Layer 10 of a small transformer language model trained on English Wikipedia (14 layers, counted from 0, width 64). Numbers have three digits each and are written without spaces.
A neuron's activation on a vector x is GELU(weights . x), where the dot is the dot product.

Input weights of the MLP neurons that the questions are about. A number n stands for (n - 500) times 0.0015.
n2: 497522293612536512649329267383549478542488427530341637569403451504680475400698321467604326308478926331501559571464755617514336416424575517253311756672708554401564455641414577366381249514484632
n8: 642509566397619574319254603564283408434686583466425241542652594598577559583795414479725339381420352743471422370413550699483428534562239374688394739525392601434537192765541347293556556385676368
n12: 697495474473651438597376554785363479571315395412458377371268569305454583478515748369661435522414707312462490627692334608455507533519459633360525455573789543520812497463620485183285497297475452
n32: 328512692629653529098663513420587386451580705566709508610403520595673827726160539823552269296369408211490479271576615388615438575775443507461325405400366651410396242607672430629632542404357395
n34: 540776590390454671461148701319517532608440463695453492354386716377349605490572333646706471638380403451353536358646460473647455350469589657495571369616499491671413344494481430395462755383738471
n37: 369304496500601704493582440580274633674669183560693298446640816132285638301142442770393599532606489106539379685295560712440588575763462594365365457548484607433584306543417389547442562614777453
n50: 502397429583623545315941654770437492306405502502488286590901452430512667536480463528500791408636379627453316248626201689742636628646198472443348239193464544403394594740591524417466461446398462
n65: 821779438417477601337634440744644356280536289579302449598456655551434431641828548417583331611512393655605421678434526434454447644554311360482265471578711368551444420534460237455503522548445266
n72: 454649452605720472448525447419688359411599287554446394630555444571486583501488545348662612338432470609426569555458619490367523625439368570606643299386625366650530522332470697528353594708364496
n86: 507672714456571631311524483758785457432460345367490194370398616706410497489432748561678455611328527530642195436448538644472586166549483441221521564507379550453475699302570439336462430695553641
n89: 667355412504692505544571562419674270474276386366531685645636645412501662559364402328664694340439459481612455507690465395534532505457449700626690541285577362473508611182678415478353441530453450
n92: 022533439450362615479374643560407523215253533419287315636516301346390515524485326396825667411613672333551490686629378686612662600453614538481578552454270581724749479400547659596558338646766485
n98: 842567578848486424337520532383487476376526422436219414469429365421380333391622630568593754420528664362359482194522380497293427695579342350727679599324605376428786549420698662489538400511578585
n100: 526468464566258691410585598445445237468413534515624513584691297386141469365456535609394757407675579601358331538538268771655461365567431490376459599754585593438589482220297766374633400627567767
n102: 278462520236464741377307532408460388787598345330224518533729697372417247613625307586693485519582661483278548585353513399650693604567399608347793571596439265605466537541378480458463426610665599
n105: 177378592432387425493415762673328432550462369331455330616739428552421564435413691476430560557558326631285680662306467461555671544728628638563630596200305585507469605646253323618414357967420488
n137: 318421329671532810379297671432667545448405490250435550655651488335750567280385554708570067516449285515411279677469448529617637465470565576414436643479567347674399731588476771422420416471472630
n142: 494448490573403234450491508549563414497414310574539228793558598382530410485601285239428270389394613536594473747460609460633647463230693606609652514520451385649642778675323584458546505495535288
n146: 527701416574490651361416358585374439473433430594537640366606726396511285659406407469446375475589655352241582381489246725142780457222411444405709550633469417939375675687525424424621547505276669
n157: 607608390639579610292341590315381344640358748430474278524655449544405419494307393727399651717472368291502539319459503237715399543557643558552599486457628516440526464575749400702513356810473541
n166: 617377790586411428513486608641469287463449611490402377690673394648375329392764758316447424478179523529420478334487531509684166399814131777601483299424287515478436860502629526648634546540533305
n175: 319387576414836436477343484399252477335595564463528491526519676397596479240422530642815745317395525506406431543549538659314614445657422605527514501406466639504484641525461347352547566426649376
n180: 476635720413398511536275487409568261633479456558340623486528534175390727600664390715512390703406530577547265413510509363719619635457439519457421671601383448663535640072504243430192420743526791
n204: 576473494660554576431566227529518348455427484408187458410429478524166494441442787409681434699605568559537669292510377684516208343597552590340494449682669611581347345342809599341497516580719640
n215: 368587232746557388665507599542575384453439657418381626545305581286687711382236652596658088596496423626264495621767268453431613332569617652472765498578574580599718160440462375324418557393610662
n218: 517660535352337528239537656569615502418437493492578242259382514258754424547311585556575365505808315417557534613490466486398834542485431240388625652283518645501558627489551643292607404662681464
n219: 595316376639162503674261527518370499336071397896429374639656425255574419690574432515426352639461659384491306454552451743693319463558591735429517453729554701510700746615540572416553388426452380
n222: 257688449436486587481455412497734174440240548663495532244310603431429469305392563471666603362410647666235422673393680409517524807557352527426668352610375370538435844638640491520447475612646597
n229: 678388639523411635593419551478455398606533344339284467355608378530103453470353618385533560764244488610554635657465611645750713457496188613370691118726480655598672374786315518243450661691319426
n237: 590613544347380238456535618485474405395480650359502480231478519469201762411828376630540445502599735524392524605305559608442611616558369442614644382575397457394607679565464581457462563567659403
n247: 781583406370870346509397510744511421546346531201574356423398471338448580397592379383661471493601570408447514566327569574472371692576448401354452728367307796645563483291368603554833675668474402
n255: 544533617679530580603687675559320508303455454636328673690565510532666416633440141483513637265632404551357421785490302598566739607602211639518309337257513516553369256456595511421177596577302582

Each question shows a token from some text and the vector x that enters the MLP there. A number n stands for (n - 500) times 0.01.

"y": 502435369405462484571505669537546580666590556347512616160503509523279355534630452570481565532416601520683404595508495507474316379521630426741669505454578536645086597464441618418509396469455494
Which neuron fires most, and how strongly? n237, at about 2.2

" in": 520416660479545451738482642492586600501818528254533472440543431503474392548664451384655697438521625608638425540449298385279363523357644509629674383375519502445334363580563426457622405399378474
The neuron with the highest activation: n98

" s": 379372374439565459580571612491683623563733400396450479367553298525434456475721383566541478572621635647657433575533485573395337384527616459579671324552608548646298358464411484543577537298212500
Which neuron fires most, and how strongly? n229, at about 0.94

"av": 329419588355385373665615392405597460639561454602584475519417357414675498504605503394388556415636331600540414457339507499570432682561670395597690355321758597572328435590539728457567347334509508
Which two neurons fire most, strongest first? n218, n142

" |": 391425618375531325660483537519459678555781524331670472286480398494546353546527502645483497602546684535639443539679538579214380597384553455646485495451581689450324418582432391570581307426366387
The neuron with the highest activation: n175

" M": 423545549365393435530664461618608651490649453438516504362439341569554318458651381528535488826607672557712491630467445300334395546489685433436664384517669442482398538417502477456644375243394422
Which neuron fires most, and how strongly? n65, at about 2.5

"i": 432701353348501681625566616436440498567655523553573560442440519690690462511478396378511399595418482578452325548585434634446262491253559406491550457635516591280380632152461472705390713513481548
The neuron with the highest activation: n34

" st": 379322528538560278606444496546491672614626416573395326381480300732494369357497371612413503476582535635732473442511438591386548628462701557670637337574741468601311467450492445486615510336341571
Which three neurons fire most, strongest first? n142, n72, n204

"-": 341552360514577345531588571435518604504555599252691332314620356456591488424540440404525567492418486802761299631484458465447351393502680470741454416518533512533526378535566468607738518463271544
The neuron with the highest activation: n247

"p": 264351519384524579539568512692671436574645556451421410307435588577640444317547375579401560479395652505757329559494392331398339358451579563605499367544645525458470574530649534620749631302364477
The neuron with the highest activation: n166

"e": 407575549399614417704503595526540811652675524408552440392593552557532399546546388611558450406434568408536458495591298581437450467531474380555572379425534549353237550389532530858531412214261584
Which two neurons fire most, strongest first? n32, n50

"\n\n": 393475569394481386596287543643680572542638409476557405499596363394393466533667403619505396555595769569652430501549450652332431558455603552648645276569537599400277456513561400374684362470280427
The neuron with the highest activation: n219

"ic": 357631561593548544702427348628458621541502393426552507581495524490478433414559612567425581551444371515701487610668381283310491367343626423730624312435690456406355462237640438572710337414534597
The neuron with the highest activation: n89

"le": 590604455452304519644474473458617760612547367430511538335460400482705406743432618608539471390459309645640653553486424437293686463424475459570684426519633515328303554458485460602646391311350483
Which neuron fires most, and how strongly? n218, at about 3.4

"U": 440592495378493323641416483535668757507484442314448503411483405424423345568524345610435378621669613676740335510530348510369429520501668444585574457592494515444220371548754492647673398590398522
Which three neurons fire most, strongest first? n204, n247, n157

"is": 471533498621292389609556584503410546611706409338381391449405610530579391506522482271395380613388517511794617542552489426404311510420630344677471537342737657378410483500377456755647512452522657
The neuron with the highest activation: n142

"ill": 421488615316370463497559400566515578746575220666702499495418564705597433564491461475373519435432444516574375458565542498403442565630600193502687417572754622536413347485398427605565419242442588
Which three neurons fire most, strongest first? n32, n37, n65

"t": 343500396559707521664416525626460472619630529420556471392542526621502462504439551480425682443226453319646310682491519370586409512445555537659450242307653429496317533660563726570669453528330421
The neuron with the highest activation: n157

"on": 475395541527360416483620553404547586726511532174625494507376562602810574694485537455242492364418453504524472558442503455410346479336569520735650506482604510402380430506493454792545395346480645
Which neuron fires most, and how strongly? n32, at about 2.4

"f": 324342455456376579608442577563491458547603617289529531472656391757521500493628355495486651560345608555619415516443251328344453542474569532604597431496678593332526435422323638533785555494246573
Which neuron fires most, and how strongly? n100, at about 2.6

"ate": 467345597533392229804383506472463771636588409457482717438391413492600357562462409475439580383548484519507545477689416446514323393413586394538655358504621627637393553464564564707681374449285579
The neuron with the highest activation: n219

".\n\n": 387492574408521347641287538682672568573649410414553411504622409445370486535706433605513395577575703556678427447457427594381403546415555511683671297629521579452265451512561411404656386478241408
Which neuron fires most, and how strongly? n237, at about 2.4

"|": 486463491406490344527354565482479571625737522448548583303514391523555575508550420670465553617595698507664376454579355621151279561458580459619565543470655534349340340628586440513712388531394336
Which neuron fires most, and how strongly? n8, at about 1.9

"l": 509624444582463544528379331457432435602597662471323708378529380595491602598546479612588659671397435543810394347490410281363588515498666284545430531579661671303309454395399492418558645527362510
Which two neurons fire most, strongest first? n180, n157

"ter": 287463405285456667591364570582465422642543604487568421459677309434534440620447437453534545517542635463798422554671312483496544321466623476646486347350754487555383499482387686560581607512269416
The neuron with the highest activation: n92

".": 377454519406607454588433531665348629696558607401543523411651472492352472642648565411482296546481646506641307491535602395383421571363546477862608505639490520551176412468454447556580511300413362
The neuron with the highest activation: n8

" F": 329490661350411371598568608522742701563619377394604592447402405637469347436618420449414620731482717560505366455557310514328448532372704564413636480481644560450381448431444540440713466362409379
Which two neurons fire most, strongest first? n86, n142

" H": 554487477504459507524564312442619613784601375496538456454432492650758228377371441505472527630442611680481286667343320608495373576553745424626615412624552477450434469483533366618532363304363532
Which neuron fires most, and how strongly? n2, at about 0.7

"C": 432501601420519372504439544490746886466622468401426498334533346620486365419613478544473434685607628447696295503384499582325391451471759349639603441557564504415317341546589457528648458436414516
Which neuron fires most, and how strongly? n86, at about 1.8

" W": 178427464379505390503484505489715750667576487561594378459508394680558464503624404463436536717559647622570306460435388577413519537464787471509658469429702428436312446594554386464538418385354370
The neuron with the highest activation: n142

"an": 316439773394199342651644487574418488511624502253399663513386355477634474436680364486339698469411571543673615582557392465402471573575500337593510398606688609515393468437535567605550522373453558
The neuron with the highest activation: n255

"he": 498419476323503440590467470405492759621632386553532659506565440513542512528610423600354468588508490461691262618437248694469470474606392464723768268479531483618379438417485652543578409458239410
The neuron with the highest activation: n255

"8": 305494463418544575689509365561444442728515419416827338281463437435575542515589592434352377611477429493594430630612492360424530522496576625736438456362628566275431545552618455730398675373371441
Which neuron fires most, and how strongly? n37, at about 1.9

"a": 215460618401504478812506550405593712525556585532559715311552419339519418371678236574436524498322518501498336596514528436598345526561608327562591373566642615582382451419475581479614467497292595
Which neuron fires most, and how strongly? n180, at about 1.8

"ct": 155345541539741490644607385600482468697489546480448642497466394565360347482542480582464602447299573443584242432659680294500340567499706439496526389509581506405340461430529601571631624516427658
Which neuron fires most, and how strongly? n32, at about 1.9

"|---|---": 366553628521619473599323494677494632568474434266431632466522567467364545573624385538563625490360649575553458619593380467274289539308544442675490536524562605326307379331616552631742341494344584
The neuron with the highest activation: n247

" and": 357432568479653396732379433519504581549752473320661583376675338482460405462668462556570574307429654568758443520401471536355404455553554502667636366552579503518244507596543395598547390383378356
The neuron with the highest activation: n175

"ess": 304526445480490539723543420715457527658723427633620531492580401578304561433545458502531435474410469552692497530795606360393359473394623416596499456353627329477292632235448505703509462467315481
The neuron with the highest activation: n72

" L": 372495525483380415601536430474693568614779511447506338431530360698616421486695456562363614595509694552612325499421454526391454488372719519498645450690655519540281409418544450523511268299356412
Which three neurons fire most, strongest first? n2, n86, n142

"ul": 402476476504475597726492390462423602646577421521571578648665321625422636537553437420457629543376435592733429423755354475437463138441582337610455403461635552586461416215518668517489516531313501
Which neuron fires most, and how strongly? n100, at about 2.8